Layer 13 of a small transformer language model trained on English Wikipedia (16 layers, counted from 0, width 128).
A neuron's activation on a vector x is SiLU(gate . x) times (in . x), where the dot is the dot product.
The model reads these tokens: "al" "u" "ation" " (" "197" "8" ")" " and" " M" "idd" "le" " A" "ge" " (" "197"

The vector x that enters this layer's MLP at each token. A number n stands for (n - 128) times 0.055.
0 "al": 139, 120, 124, 106, 184, 137, 134, 163, 117, 144, 50, 145, 92, 145, 113, 107, 88, 103, 142, 133, 156, 113, 126, 127, 120, 111, 122, 161, 134, 110, 95, 119, 130, 128, 177, 126, 156, 104, 156, 123, 120, 147, 130, 164, 140, 61, 163, 143, 132, 143, 131, 170, 129, 112, 164, 145, 110, 103, 145, 144, 126, 174, 119, 163, 80, 142, 120, 67, 108, 112, 105, 118, 126, 144, 135, 134, 152, 135, 166, 105, 163, 93, 108, 170, 125, 135, 127, 112, 133, 112, 115, 233, 137, 132, 149, 114, 53, 132, 167, 83, 148, 101, 137, 164, 124, 157, 132, 152, 126, 122, 129, 114, 122, 102, 99, 150, 87, 112, 133, 105, 67, 146, 113, 142, 157, 110, 138, 125
1 "u": 82, 135, 116, 91, 156, 124, 147, 143, 138, 144, 86, 148, 109, 174, 115, 104, 97, 98, 127, 139, 116, 95, 130, 96, 122, 92, 112, 164, 131, 109, 120, 134, 141, 140, 171, 138, 177, 101, 118, 114, 129, 130, 112, 188, 153, 96, 158, 149, 147, 179, 123, 132, 127, 135, 159, 121, 136, 95, 121, 109, 125, 167, 139, 144, 94, 130, 119, 84, 82, 132, 125, 130, 113, 159, 142, 127, 136, 147, 144, 105, 141, 87, 102, 135, 121, 135, 128, 155, 130, 103, 129, 249, 142, 119, 171, 121, 66, 156, 144, 102, 140, 122, 131, 144, 121, 168, 131, 159, 184, 103, 108, 165, 109, 136, 133, 158, 108, 119, 119, 113, 97, 119, 93, 148, 128, 100, 159, 106
2 "ation": 136, 122, 133, 105, 178, 140, 134, 159, 127, 148, 53, 154, 85, 145, 119, 108, 85, 101, 143, 129, 143, 101, 130, 126, 126, 106, 116, 167, 143, 108, 98, 122, 124, 131, 171, 122, 138, 99, 142, 130, 114, 135, 121, 166, 139, 64, 160, 153, 145, 154, 125, 155, 127, 125, 151, 141, 112, 105, 147, 147, 130, 173, 122, 155, 81, 133, 115, 67, 96, 118, 109, 124, 124, 147, 126, 135, 149, 140, 170, 115, 156, 96, 118, 138, 128, 142, 105, 123, 131, 120, 119, 245, 136, 136, 152, 122, 53, 146, 156, 83, 151, 96, 138, 172, 129, 155, 131, 149, 139, 117, 123, 126, 116, 118, 114, 152, 92, 118, 135, 108, 80, 134, 120, 131, 152, 120, 138, 124
3 " (": 136, 132, 129, 120, 175, 145, 144, 160, 152, 155, 73, 155, 93, 144, 106, 117, 85, 120, 138, 127, 151, 110, 126, 130, 123, 99, 105, 162, 150, 110, 126, 117, 136, 139, 156, 103, 161, 87, 143, 121, 118, 155, 118, 160, 137, 68, 151, 145, 146, 135, 120, 153, 122, 117, 157, 142, 129, 94, 155, 124, 145, 166, 114, 178, 88, 130, 111, 67, 102, 121, 131, 111, 117, 155, 131, 133, 144, 128, 158, 144, 150, 116, 134, 149, 138, 137, 131, 131, 125, 128, 124, 245, 139, 134, 150, 134, 59, 140, 168, 84, 149, 103, 127, 161, 132, 151, 149, 144, 125, 115, 137, 106, 111, 117, 88, 133, 48, 109, 127, 105, 74, 150, 124, 128, 145, 134, 137, 123
4 "197": 110, 168, 152, 97, 132, 78, 101, 144, 105, 135, 79, 101, 117, 171, 124, 107, 83, 105, 135, 145, 114, 116, 127, 134, 184, 137, 82, 130, 144, 128, 141, 165, 161, 124, 149, 113, 116, 97, 175, 194, 74, 124, 118, 164, 153, 97, 136, 161, 130, 116, 97, 114, 124, 111, 149, 157, 144, 104, 148, 116, 154, 125, 115, 144, 126, 100, 147, 102, 89, 146, 139, 106, 116, 154, 142, 139, 135, 147, 160, 137, 124, 122, 100, 143, 145, 148, 123, 174, 150, 156, 140, 203, 132, 116, 191, 126, 24, 111, 146, 130, 143, 57, 144, 162, 152, 151, 191, 140, 94, 92, 117, 128, 138, 130, 90, 139, 66, 101, 132, 147, 90, 126, 66, 118, 144, 160, 151, 130
5 "8": 107, 161, 167, 117, 162, 116, 175, 168, 115, 148, 139, 102, 111, 128, 121, 71, 118, 134, 121, 75, 107, 138, 122, 143, 171, 127, 90, 144, 180, 164, 141, 164, 169, 89, 152, 129, 91, 116, 177, 167, 60, 144, 98, 207, 125, 108, 158, 179, 143, 141, 100, 105, 123, 154, 118, 98, 136, 138, 153, 115, 130, 164, 123, 157, 126, 165, 119, 103, 121, 143, 114, 111, 137, 114, 110, 126, 131, 132, 144, 174, 95, 145, 83, 102, 166, 152, 137, 146, 151, 163, 126, 204, 130, 163, 180, 125, 94, 165, 120, 124, 123, 112, 136, 108, 127, 164, 191, 131, 105, 78, 103, 78, 149, 86, 128, 120, 67, 167, 119, 102, 140, 89, 80, 138, 87, 131, 162, 136
6 ")": 73, 112, 135, 129, 134, 159, 161, 188, 123, 155, 109, 160, 99, 176, 115, 85, 126, 139, 106, 98, 112, 115, 164, 116, 159, 97, 103, 128, 175, 125, 152, 83, 112, 161, 166, 96, 101, 124, 149, 164, 134, 182, 76, 197, 147, 87, 180, 153, 162, 185, 105, 112, 110, 111, 120, 94, 104, 125, 150, 121, 156, 177, 105, 171, 149, 133, 75, 88, 122, 83, 130, 123, 115, 117, 121, 118, 141, 138, 165, 189, 125, 92, 149, 95, 131, 142, 95, 141, 140, 118, 138, 208, 158, 136, 181, 120, 92, 173, 125, 143, 109, 124, 127, 136, 120, 128, 155, 149, 197, 96, 107, 107, 126, 144, 93, 110, 107, 130, 128, 116, 129, 92, 160, 103, 128, 151, 143, 115
7 " and": 128, 121, 127, 125, 134, 166, 88, 148, 139, 137, 108, 142, 97, 192, 104, 109, 116, 137, 113, 117, 120, 117, 147, 130, 146, 113, 107, 117, 157, 156, 150, 117, 99, 145, 140, 79, 122, 116, 121, 132, 135, 159, 103, 142, 106, 56, 181, 121, 140, 140, 66, 89, 130, 103, 153, 113, 114, 103, 149, 115, 143, 143, 128, 169, 118, 153, 30, 95, 124, 127, 116, 136, 102, 128, 122, 134, 136, 135, 163, 134, 114, 110, 164, 129, 131, 128, 80, 128, 108, 103, 123, 233, 130, 135, 159, 131, 87, 162, 122, 114, 129, 84, 116, 202, 114, 151, 136, 187, 170, 88, 147, 155, 122, 120, 97, 133, 121, 102, 145, 154, 141, 129, 148, 122, 134, 157, 147, 122
8 " M": 127, 139, 101, 116, 143, 114, 101, 143, 145, 146, 83, 95, 99, 146, 105, 131, 76, 129, 125, 133, 114, 122, 119, 148, 115, 136, 96, 150, 163, 83, 140, 112, 144, 160, 144, 135, 149, 128, 162, 150, 128, 152, 133, 141, 157, 103, 157, 133, 121, 131, 117, 129, 101, 141, 141, 109, 114, 115, 123, 90, 118, 150, 215, 147, 76, 103, 95, 62, 27, 119, 121, 135, 136, 125, 105, 162, 110, 137, 153, 128, 139, 136, 100, 152, 140, 137, 141, 148, 159, 144, 165, 202, 171, 121, 164, 94, 98, 149, 157, 90, 132, 135, 127, 159, 102, 197, 153, 167, 148, 129, 176, 156, 136, 159, 68, 101, 124, 137, 167, 134, 108, 158, 147, 87, 135, 157, 155, 107
9 "idd": 152, 134, 108, 130, 140, 159, 81, 141, 146, 182, 102, 112, 132, 125, 157, 119, 67, 89, 71, 145, 131, 75, 138, 137, 145, 67, 126, 187, 131, 146, 91, 148, 153, 118, 129, 140, 52, 135, 83, 155, 114, 126, 109, 75, 136, 56, 132, 147, 117, 164, 104, 103, 107, 98, 155, 196, 166, 119, 112, 105, 81, 103, 180, 141, 132, 150, 139, 155, 141, 136, 128, 144, 111, 165, 137, 99, 116, 107, 111, 115, 101, 111, 116, 145, 136, 141, 177, 196, 154, 148, 101, 187, 137, 124, 142, 89, 119, 147, 189, 126, 179, 146, 127, 137, 80, 175, 172, 170, 142, 134, 130, 117, 149, 125, 99, 90, 122, 98, 160, 126, 83, 139, 98, 106, 99, 111, 161, 119
10 "le": 108, 136, 199, 111, 150, 108, 133, 127, 118, 141, 115, 153, 97, 118, 164, 142, 96, 141, 106, 70, 146, 109, 163, 187, 172, 111, 124, 157, 147, 78, 106, 194, 141, 93, 100, 145, 78, 133, 166, 153, 136, 145, 96, 133, 113, 81, 147, 168, 140, 107, 93, 171, 79, 136, 128, 109, 90, 110, 142, 104, 112, 120, 140, 155, 92, 135, 142, 102, 97, 164, 104, 141, 113, 137, 134, 148, 131, 104, 146, 94, 81, 78, 143, 122, 136, 116, 142, 174, 101, 54, 163, 162, 141, 104, 158, 129, 120, 157, 198, 114, 158, 179, 129, 198, 85, 141, 108, 132, 110, 136, 94, 117, 146, 185, 113, 81, 131, 178, 147, 60, 164, 137, 82, 127, 164, 125, 149, 184
11 " A": 118, 105, 130, 177, 108, 94, 162, 111, 132, 198, 113, 136, 122, 147, 169, 83, 101, 106, 108, 112, 62, 132, 157, 144, 86, 106, 72, 129, 133, 84, 95, 121, 171, 137, 155, 121, 109, 135, 160, 129, 186, 167, 98, 150, 163, 125, 111, 106, 78, 128, 119, 135, 88, 138, 83, 146, 108, 84, 148, 122, 140, 153, 141, 158, 125, 100, 143, 109, 123, 135, 151, 144, 87, 121, 96, 130, 133, 122, 157, 151, 101, 100, 105, 117, 172, 119, 80, 193, 133, 190, 123, 195, 138, 137, 207, 111, 113, 155, 113, 150, 98, 133, 143, 131, 45, 143, 122, 149, 158, 176, 130, 111, 88, 129, 131, 143, 105, 134, 101, 124, 134, 122, 120, 126, 82, 115, 204, 161
12 "ge": 84, 147, 110, 120, 181, 84, 115, 145, 139, 121, 113, 159, 148, 179, 154, 105, 97, 108, 129, 102, 94, 66, 171, 157, 125, 94, 111, 131, 122, 115, 144, 140, 97, 129, 108, 101, 96, 88, 116, 116, 98, 112, 79, 178, 113, 139, 143, 175, 133, 195, 155, 125, 92, 140, 128, 120, 73, 100, 126, 99, 139, 175, 126, 145, 156, 115, 91, 113, 125, 141, 84, 137, 69, 102, 122, 113, 160, 111, 114, 151, 149, 139, 107, 105, 137, 121, 128, 191, 103, 145, 150, 224, 138, 143, 172, 118, 87, 181, 110, 105, 164, 118, 156, 119, 103, 120, 77, 152, 140, 146, 125, 143, 118, 126, 115, 125, 165, 112, 108, 117, 164, 120, 125, 155, 86, 133, 177, 156
13 " (": 136, 139, 157, 152, 129, 128, 169, 138, 191, 170, 89, 158, 144, 172, 126, 99, 76, 173, 116, 90, 137, 134, 127, 113, 102, 92, 83, 133, 184, 113, 147, 104, 98, 163, 121, 73, 131, 107, 164, 110, 130, 162, 106, 141, 117, 110, 126, 143, 149, 119, 79, 138, 130, 129, 112, 130, 145, 116, 142, 77, 118, 174, 136, 168, 88, 137, 87, 103, 116, 127, 175, 132, 46, 156, 138, 125, 119, 141, 118, 200, 151, 146, 153, 120, 140, 117, 170, 154, 106, 157, 94, 220, 114, 136, 130, 134, 132, 162, 154, 108, 142, 127, 105, 190, 111, 131, 153, 144, 108, 85, 161, 100, 132, 145, 93, 105, 72, 90, 163, 125, 121, 111, 105, 125, 141, 163, 129, 121
14 "197": 143, 160, 155, 146, 122, 68, 88, 146, 127, 140, 55, 82, 113, 192, 145, 116, 78, 142, 132, 124, 111, 154, 95, 132, 149, 116, 99, 97, 149, 129, 152, 164, 127, 126, 116, 132, 104, 104, 182, 192, 108, 123, 101, 122, 143, 107, 127, 143, 94, 105, 98, 95, 145, 91, 146, 164, 136, 105, 131, 106, 100, 139, 170, 156, 110, 118, 146, 108, 101, 150, 149, 83, 96, 146, 139, 120, 134, 154, 135, 167, 147, 138, 94, 132, 124, 135, 105, 149, 150, 182, 124, 190, 108, 107, 153, 127, 48, 106, 171, 158, 147, 80, 130, 142, 125, 146, 203, 157, 79, 59, 141, 135, 150, 124, 105, 157, 78, 110, 163, 157, 105, 119, 59, 120, 139, 150, 130, 165

Each question shows the input weights of one neuron of the MLP. A number n stands for (n - 128) times 0.0048.

n250 gate: 136, 150, 104, 115, 91, 103, 167, 161, 129, 137, 171, 167, 122, 137, 159, 132, 92, 125, 102, 116, 151, 159, 124, 125, 134, 111, 111, 107, 69, 126, 127, 114, 115, 152, 169, 122, 167, 148, 194, 166, 129, 109, 159, 117, 113, 138, 90, 130, 119, 143, 125, 106, 114, 98, 108, 115, 88, 150, 88, 175, 119, 182, 157, 130, 163, 90, 150, 127, 113, 150, 118, 112, 110, 115, 120, 137, 114, 127, 178, 77, 128, 132, 144, 126, 135, 109, 158, 136, 161, 155, 111, 155, 141, 100, 160, 116, 144, 155, 162, 150, 142, 129, 140, 117, 131, 127, 129, 131, 111, 136, 136, 107, 184, 110, 137, 147, 131, 116, 159, 105, 112, 131, 107, 140, 140, 168, 134, 150
n250 in: 138, 118, 178, 131, 111, 113, 171, 128, 117, 171, 120, 135, 125, 173, 102, 129, 82, 99, 139, 177, 141, 90, 97, 133, 137, 143, 102, 75, 118, 107, 136, 122, 74, 125, 113, 130, 124, 105, 89, 132, 141, 151, 99, 79, 130, 166, 129, 130, 180, 135, 147, 104, 168, 125, 67, 128, 99, 65, 174, 176, 101, 148, 135, 100, 151, 137, 180, 95, 115, 141, 156, 118, 133, 124, 100, 124, 117, 123, 153, 92, 132, 111, 126, 142, 130, 111, 138, 120, 102, 161, 112, 138, 151, 138, 114, 98, 204, 166, 126, 128, 130, 137, 133, 174, 124, 92, 147, 97, 140, 113, 123, 108, 106, 130, 105, 85, 117, 111, 123, 116, 135, 102, 131, 112, 130, 130, 119, 111
It fires most on token 11 " A"

n467 gate: 91, 129, 106, 138, 109, 175, 107, 127, 91, 117, 107, 124, 122, 180, 106, 162, 140, 172, 113, 102, 132, 98, 137, 119, 114, 74, 171, 92, 147, 133, 69, 113, 133, 152, 124, 102, 118, 127, 153, 107, 84, 132, 119, 157, 153, 104, 122, 116, 131, 121, 115, 135, 149, 154, 131, 117, 141, 105, 139, 132, 171, 142, 129, 135, 108, 132, 138, 130, 140, 105, 162, 158, 122, 156, 109, 106, 104, 97, 132, 157, 171, 95, 127, 123, 102, 136, 132, 141, 115, 140, 135, 135, 126, 97, 105, 55, 151, 108, 119, 99, 143, 140, 97, 128, 139, 67, 83, 88, 151, 142, 163, 111, 112, 155, 113, 113, 119, 112, 121, 147, 178, 145, 149, 117, 157, 141, 183, 138
n467 in: 174, 132, 82, 103, 146, 132, 100, 142, 107, 97, 148, 177, 114, 127, 141, 144, 57, 94, 133, 144, 108, 168, 183, 143, 96, 153, 127, 124, 125, 129, 145, 164, 169, 139, 147, 152, 93, 124, 145, 135, 109, 107, 102, 160, 134, 124, 126, 138, 112, 119, 124, 135, 116, 151, 139, 119, 99, 130, 124, 148, 119, 111, 165, 127, 93, 132, 88, 164, 88, 142, 138, 105, 146, 120, 132, 146, 153, 140, 152, 117, 154, 157, 115, 135, 123, 120, 139, 166, 127, 127, 106, 176, 158, 155, 137, 129, 186, 112, 140, 129, 166, 128, 111, 175, 147, 188, 120, 146, 133, 129, 146, 160, 104, 147, 148, 114, 126, 128, 142, 169, 100, 106, 122, 144, 122, 148, 104, 125
It fires most on token 7 " and"

n492 gate: 127, 132, 134, 139, 118, 101, 138, 156, 145, 119, 119, 135, 141, 138, 140, 78, 112, 111, 113, 121, 150, 85, 69, 185, 103, 163, 156, 129, 130, 151, 96, 105, 121, 165, 95, 101, 170, 134, 112, 106, 159, 137, 124, 113, 148, 144, 76, 91, 120, 131, 118, 132, 121, 73, 117, 115, 89, 155, 73, 129, 124, 121, 119, 118, 64, 149, 152, 148, 199, 128, 97, 136, 122, 134, 124, 116, 97, 86, 116, 106, 155, 148, 129, 137, 97, 145, 154, 117, 130, 99, 148, 143, 127, 106, 154, 115, 127, 126, 148, 164, 143, 130, 101, 138, 127, 96, 134, 173, 124, 161, 123, 157, 135, 116, 157, 148, 99, 157, 138, 114, 95, 117, 152, 157, 123, 96, 147, 109
n492 in: 108, 111, 132, 153, 150, 134, 141, 88, 114, 133, 129, 144, 108, 85, 130, 156, 116, 125, 121, 85, 160, 130, 137, 101, 123, 80, 89, 139, 140, 159, 130, 76, 134, 108, 154, 104, 133, 117, 141, 76, 154, 139, 132, 109, 72, 154, 115, 107, 112, 117, 133, 137, 132, 146, 158, 144, 184, 124, 73, 91, 133, 112, 178, 175, 154, 156, 133, 142, 177, 106, 142, 137, 150, 120, 133, 168, 136, 159, 131, 153, 159, 113, 156, 117, 71, 143, 108, 173, 133, 150, 121, 123, 173, 175, 131, 140, 91, 121, 137, 149, 141, 110, 119, 154, 139, 148, 146, 126, 162, 167, 191, 160, 129, 84, 130, 131, 126, 113, 137, 148, 77, 96, 147, 161, 132, 110, 96, 101
Its three highest activations, in order, are on tokens 9 "idd", 10 "le", 0 "al"

n288 gate: 156, 125, 129, 144, 168, 133, 137, 147, 79, 91, 131, 139, 137, 120, 123, 141, 131, 117, 118, 132, 97, 140, 131, 152, 105, 139, 192, 130, 113, 190, 121, 103, 134, 191, 91, 136, 128, 184, 133, 113, 124, 152, 116, 95, 121, 114, 131, 110, 128, 141, 165, 187, 93, 123, 97, 133, 96, 107, 139, 105, 186, 113, 109, 133, 106, 153, 142, 109, 126, 114, 140, 148, 162, 74, 105, 156, 177, 158, 138, 150, 140, 135, 107, 133, 164, 112, 174, 102, 117, 122, 89, 135, 173, 146, 119, 140, 134, 166, 149, 70, 114, 166, 114, 128, 99, 176, 136, 117, 124, 133, 139, 156, 107, 137, 169, 114, 135, 149, 90, 116, 105, 120, 143, 134, 114, 129, 137, 121
n288 in: 132, 122, 114, 131, 126, 144, 90, 122, 102, 184, 88, 101, 89, 161, 135, 121, 112, 122, 81, 132, 137, 178, 159, 121, 98, 146, 156, 123, 91, 113, 121, 102, 89, 73, 146, 93, 116, 143, 121, 160, 141, 143, 140, 157, 129, 116, 126, 138, 122, 128, 94, 101, 92, 111, 132, 68, 151, 169, 161, 114, 120, 147, 110, 99, 132, 122, 117, 105, 107, 139, 101, 152, 62, 108, 101, 107, 133, 65, 149, 141, 150, 104, 144, 141, 109, 111, 115, 95, 135, 141, 175, 112, 121, 172, 130, 69, 141, 172, 138, 156, 122, 129, 52, 104, 116, 84, 137, 179, 101, 164, 137, 104, 123, 158, 121, 170, 134, 111, 141, 122, 143, 114, 146, 107, 150, 88, 105, 133
It fires most on token 8 " M"

n462 gate: 127, 189, 116, 109, 127, 107, 142, 136, 132, 129, 99, 88, 79, 163, 132, 141, 141, 134, 147, 145, 151, 109, 119, 104, 84, 181, 121, 119, 114, 130, 99, 113, 135, 50, 134, 136, 126, 141, 101, 125, 206, 142, 141, 121, 102, 164, 139, 130, 142, 113, 129, 146, 110, 143, 149, 83, 114, 110, 147, 160, 127, 129, 119, 124, 181, 147, 112, 121, 110, 128, 158, 125, 112, 102, 139, 144, 99, 125, 132, 111, 139, 153, 182, 130, 167, 116, 132, 110, 145, 97, 193, 150, 120, 121, 163, 132, 161, 118, 123, 160, 121, 146, 116, 139, 171, 144, 137, 121, 93, 130, 127, 116, 112, 160, 90, 111, 101, 145, 124, 137, 136, 143, 154, 139, 104, 123, 116, 132
n462 in: 83, 98, 108, 128, 94, 157, 147, 89, 156, 129, 108, 97, 120, 92, 142, 180, 153, 104, 124, 105, 147, 163, 143, 109, 129, 156, 54, 138, 111, 125, 85, 106, 141, 121, 129, 152, 165, 138, 125, 162, 111, 107, 139, 169, 101, 107, 186, 165, 71, 109, 132, 110, 147, 118, 156, 112, 119, 124, 110, 138, 114, 115, 183, 128, 136, 127, 128, 115, 148, 136, 121, 116, 119, 116, 128, 94, 106, 106, 132, 135, 119, 121, 99, 159, 121, 166, 97, 100, 129, 114, 136, 113, 153, 118, 146, 152, 133, 118, 118, 103, 97, 116, 128, 98, 127, 125, 149, 92, 144, 129, 166, 159, 96, 127, 96, 95, 161, 181, 161, 100, 115, 110, 141, 155, 127, 89, 139, 127
Its three highest activations, in order, are on tokens 8 " M", 13 " (", 12 "ge"

n237 gate: 159, 107, 153, 120, 154, 99, 148, 120, 179, 123, 105, 179, 128, 121, 126, 117, 113, 124, 110, 98, 127, 122, 114, 85, 136, 165, 129, 86, 111, 146, 117, 129, 133, 134, 122, 96, 115, 131, 129, 113, 145, 141, 170, 107, 120, 119, 143, 97, 161, 148, 115, 128, 101, 114, 144, 144, 93, 110, 130, 171, 116, 65, 127, 119, 151, 100, 152, 112, 140, 83, 108, 103, 161, 137, 52, 126, 76, 92, 175, 148, 129, 111, 136, 106, 72, 112, 137, 139, 149, 134, 136, 126, 129, 134, 110, 112, 122, 149, 121, 158, 93, 114, 171, 165, 123, 116, 125, 162, 131, 125, 151, 142, 131, 163, 152, 82, 147, 115, 132, 167, 127, 121, 137, 164, 85, 128, 152, 105
n237 in: 59, 168, 101, 120, 145, 161, 161, 104, 132, 149, 132, 128, 88, 160, 123, 149, 113, 141, 179, 129, 154, 91, 144, 151, 123, 102, 131, 140, 101, 107, 163, 119, 117, 114, 143, 132, 163, 163, 105, 139, 122, 142, 137, 94, 116, 132, 103, 142, 124, 154, 168, 121, 138, 122, 138, 137, 148, 107, 108, 123, 90, 111, 125, 119, 187, 133, 113, 112, 149, 135, 134, 115, 154, 118, 126, 148, 76, 137, 125, 130, 129, 100, 133, 91, 97, 145, 130, 56, 150, 156, 112, 108, 117, 128, 133, 134, 94, 134, 93, 56, 143, 91, 114, 149, 81, 103, 161, 134, 131, 134, 91, 125, 78, 64, 169, 103, 130, 76, 91, 122, 145, 94, 130, 125, 186, 115, 150, 127
It fires most on token 10 "le"

n423 gate: 125, 101, 87, 101, 91, 144, 151, 76, 107, 86, 91, 181, 114, 96, 136, 78, 123, 115, 97, 84, 145, 152, 79, 118, 136, 133, 112, 102, 161, 94, 129, 126, 106, 100, 140, 167, 155, 162, 125, 143, 91, 105, 161, 119, 109, 80, 108, 96, 141, 116, 157, 126, 190, 103, 153, 130, 149, 138, 99, 79, 75, 124, 116, 133, 126, 176, 144, 150, 108, 132, 147, 147, 178, 134, 122, 93, 132, 154, 118, 123, 130, 110, 141, 131, 144, 117, 94, 123, 150, 141, 140, 112, 110, 89, 106, 93, 126, 179, 107, 121, 131, 179, 111, 137, 136, 200, 114, 130, 142, 179, 72, 134, 90, 102, 130, 162, 120, 130, 126, 116, 138, 130, 160, 119, 146, 122, 65, 116
n423 in: 107, 126, 136, 127, 136, 125, 115, 119, 140, 176, 111, 156, 120, 155, 107, 102, 132, 124, 186, 134, 130, 216, 125, 175, 116, 114, 128, 145, 154, 84, 178, 147, 127, 115, 126, 120, 140, 86, 124, 125, 157, 102, 119, 122, 131, 66, 93, 98, 118, 119, 168, 137, 94, 103, 126, 165, 145, 152, 89, 161, 169, 108, 116, 108, 98, 194, 167, 135, 112, 97, 202, 139, 147, 186, 143, 134, 103, 124, 146, 136, 153, 109, 104, 138, 186, 134, 123, 116, 133, 78, 142, 83, 125, 117, 119, 152, 103, 178, 86, 125, 96, 120, 111, 79, 106, 168, 106, 82, 85, 163, 164, 126, 170, 127, 146, 153, 119, 148, 117, 131, 160, 129, 104, 107, 151, 115, 179, 126
Its three highest activations, in order, are on tokens 7 " and", 6 ")", 9 "idd"

n435 gate: 170, 81, 88, 108, 72, 151, 138, 113, 120, 95, 129, 122, 151, 117, 116, 94, 145, 102, 132, 135, 129, 105, 140, 130, 135, 126, 152, 130, 105, 106, 115, 148, 78, 103, 133, 117, 169, 103, 171, 163, 152, 126, 67, 134, 106, 94, 111, 133, 103, 107, 106, 139, 115, 118, 107, 145, 110, 139, 90, 87, 122, 98, 153, 89, 153, 97, 141, 148, 88, 122, 103, 84, 138, 140, 108, 138, 133, 122, 127, 124, 120, 142, 104, 145, 148, 70, 81, 137, 135, 129, 133, 97, 127, 149, 142, 146, 120, 117, 71, 127, 111, 123, 152, 127, 166, 130, 166, 190, 165, 132, 133, 124, 98, 119, 124, 98, 106, 122, 123, 117, 135, 146, 185, 96, 93, 133, 97, 88
n435 in: 126, 110, 158, 165, 175, 109, 113, 114, 100, 146, 126, 115, 111, 129, 119, 94, 146, 186, 121, 153, 123, 124, 163, 139, 130, 129, 99, 110, 117, 131, 95, 122, 126, 151, 160, 158, 117, 125, 125, 142, 105, 181, 120, 123, 129, 156, 148, 162, 174, 106, 144, 122, 145, 114, 138, 110, 145, 115, 126, 158, 140, 46, 102, 160, 159, 94, 96, 132, 101, 83, 97, 102, 134, 113, 157, 136, 112, 119, 112, 111, 146, 156, 88, 135, 143, 188, 123, 130, 113, 146, 121, 92, 108, 106, 150, 175, 116, 119, 130, 154, 179, 160, 71, 99, 90, 149, 145, 145, 78, 111, 103, 149, 140, 130, 93, 155, 136, 158, 147, 133, 73, 154, 88, 142, 114, 153, 158, 149
It fires most on token 8 " M"

n145 gate: 131, 131, 122, 100, 167, 98, 117, 141, 98, 112, 132, 138, 176, 140, 153, 138, 141, 93, 121, 154, 145, 115, 150, 98, 121, 133, 104, 148, 139, 107, 160, 80, 126, 91, 144, 165, 147, 142, 101, 80, 152, 131, 160, 112, 159, 107, 128, 145, 104, 95, 101, 119, 141, 133, 125, 143, 154, 113, 90, 115, 125, 121, 110, 165, 87, 144, 102, 119, 106, 125, 153, 146, 112, 143, 68, 124, 129, 103, 123, 135, 149, 138, 137, 128, 117, 127, 135, 152, 103, 123, 142, 188, 104, 116, 131, 121, 155, 134, 144, 129, 125, 108, 118, 137, 98, 92, 170, 135, 144, 94, 129, 140, 165, 77, 128, 125, 141, 139, 141, 111, 124, 139, 129, 123, 131, 140, 144, 139
n145 in: 138, 83, 119, 96, 126, 90, 145, 118, 170, 175, 104, 111, 129, 132, 129, 124, 101, 109, 110, 145, 90, 111, 171, 74, 89, 155, 101, 102, 162, 116, 124, 159, 113, 142, 151, 102, 132, 123, 81, 132, 144, 111, 150, 149, 165, 126, 90, 106, 123, 147, 86, 132, 175, 138, 110, 156, 137, 141, 110, 137, 124, 129, 135, 103, 128, 113, 134, 134, 119, 60, 132, 132, 134, 107, 158, 132, 113, 110, 107, 135, 197, 93, 165, 129, 163, 113, 157, 155, 129, 133, 151, 108, 87, 155, 129, 98, 120, 76, 123, 118, 134, 131, 135, 129, 138, 111, 165, 106, 113, 155, 129, 130, 127, 100, 90, 120, 149, 142, 141, 109, 146, 104, 152, 137, 106, 107, 114, 120
On which token does it fire most, and how strongly? 13 " (", at about 5.2

n268 gate: 158, 112, 125, 116, 144, 111, 157, 106, 173, 113, 98, 133, 138, 164, 120, 131, 133, 116, 149, 70, 110, 108, 115, 124, 106, 129, 106, 80, 149, 104, 130, 119, 137, 111, 81, 121, 152, 119, 184, 125, 111, 131, 137, 144, 193, 102, 128, 128, 131, 95, 85, 133, 115, 159, 153, 76, 108, 149, 144, 125, 106, 136, 144, 124, 105, 95, 100, 128, 97, 142, 145, 143, 82, 107, 132, 141, 129, 145, 122, 85, 143, 134, 186, 144, 92, 135, 130, 119, 128, 113, 108, 108, 123, 135, 139, 125, 155, 117, 144, 141, 148, 125, 132, 123, 111, 111, 147, 118, 126, 123, 153, 115, 120, 125, 119, 159, 131, 140, 122, 135, 105, 87, 121, 130, 117, 113, 126, 129
n268 in: 136, 168, 81, 106, 99, 131, 133, 110, 115, 147, 131, 124, 138, 160, 120, 115, 101, 142, 170, 86, 116, 152, 142, 136, 98, 90, 98, 113, 131, 140, 108, 114, 134, 131, 122, 190, 103, 156, 135, 146, 107, 140, 132, 138, 141, 115, 136, 159, 166, 109, 108, 120, 100, 116, 139, 89, 159, 131, 114, 120, 153, 93, 115, 132, 129, 127, 118, 169, 131, 153, 129, 120, 96, 124, 103, 140, 110, 112, 121, 152, 148, 159, 104, 116, 132, 142, 140, 145, 147, 121, 129, 144, 139, 167, 107, 94, 106, 158, 160, 127, 136, 143, 158, 128, 146, 108, 147, 147, 138, 133, 153, 136, 125, 146, 79, 119, 108, 173, 104, 123, 122, 132, 118, 161, 125, 137, 159, 158
Its three highest activations, in order, are on tokens 13 " (", 8 " M", 14 "197"

n504 gate: 182, 137, 125, 143, 144, 114, 134, 126, 131, 147, 101, 159, 119, 104, 85, 75, 118, 122, 151, 175, 113, 127, 119, 149, 138, 162, 138, 100, 101, 134, 106, 115, 150, 125, 122, 105, 115, 128, 165, 115, 162, 166, 95, 137, 142, 124, 87, 97, 128, 122, 167, 147, 75, 150, 161, 140, 127, 134, 155, 180, 176, 138, 134, 137, 122, 126, 155, 118, 158, 113, 188, 130, 161, 69, 152, 109, 100, 128, 150, 107, 160, 108, 118, 120, 146, 116, 84, 140, 99, 137, 172, 179, 64, 66, 127, 146, 148, 63, 145, 144, 126, 118, 73, 103, 92, 119, 139, 123, 150, 126, 144, 108, 134, 122, 134, 99, 147, 156, 115, 134, 145, 146, 144, 148, 103, 78, 120, 112
n504 in: 144, 127, 192, 128, 111, 77, 159, 97, 165, 99, 157, 118, 178, 47, 162, 108, 134, 163, 94, 154, 115, 127, 132, 147, 103, 124, 81, 134, 146, 182, 104, 103, 162, 139, 138, 162, 122, 130, 189, 132, 132, 126, 81, 100, 97, 143, 121, 140, 110, 87, 103, 134, 166, 92, 128, 137, 118, 129, 109, 132, 160, 133, 132, 75, 127, 103, 74, 120, 117, 169, 116, 87, 107, 127, 71, 86, 164, 164, 118, 128, 110, 151, 132, 79, 160, 113, 136, 163, 171, 178, 108, 116, 92, 152, 152, 101, 107, 132, 141, 142, 87, 133, 110, 178, 170, 190, 149, 152, 170, 135, 90, 139, 92, 146, 152, 102, 121, 145, 132, 82, 156, 106, 153, 140, 147, 196, 129, 118
On which token does it fire most, and how strongly? 11 " A", at about 22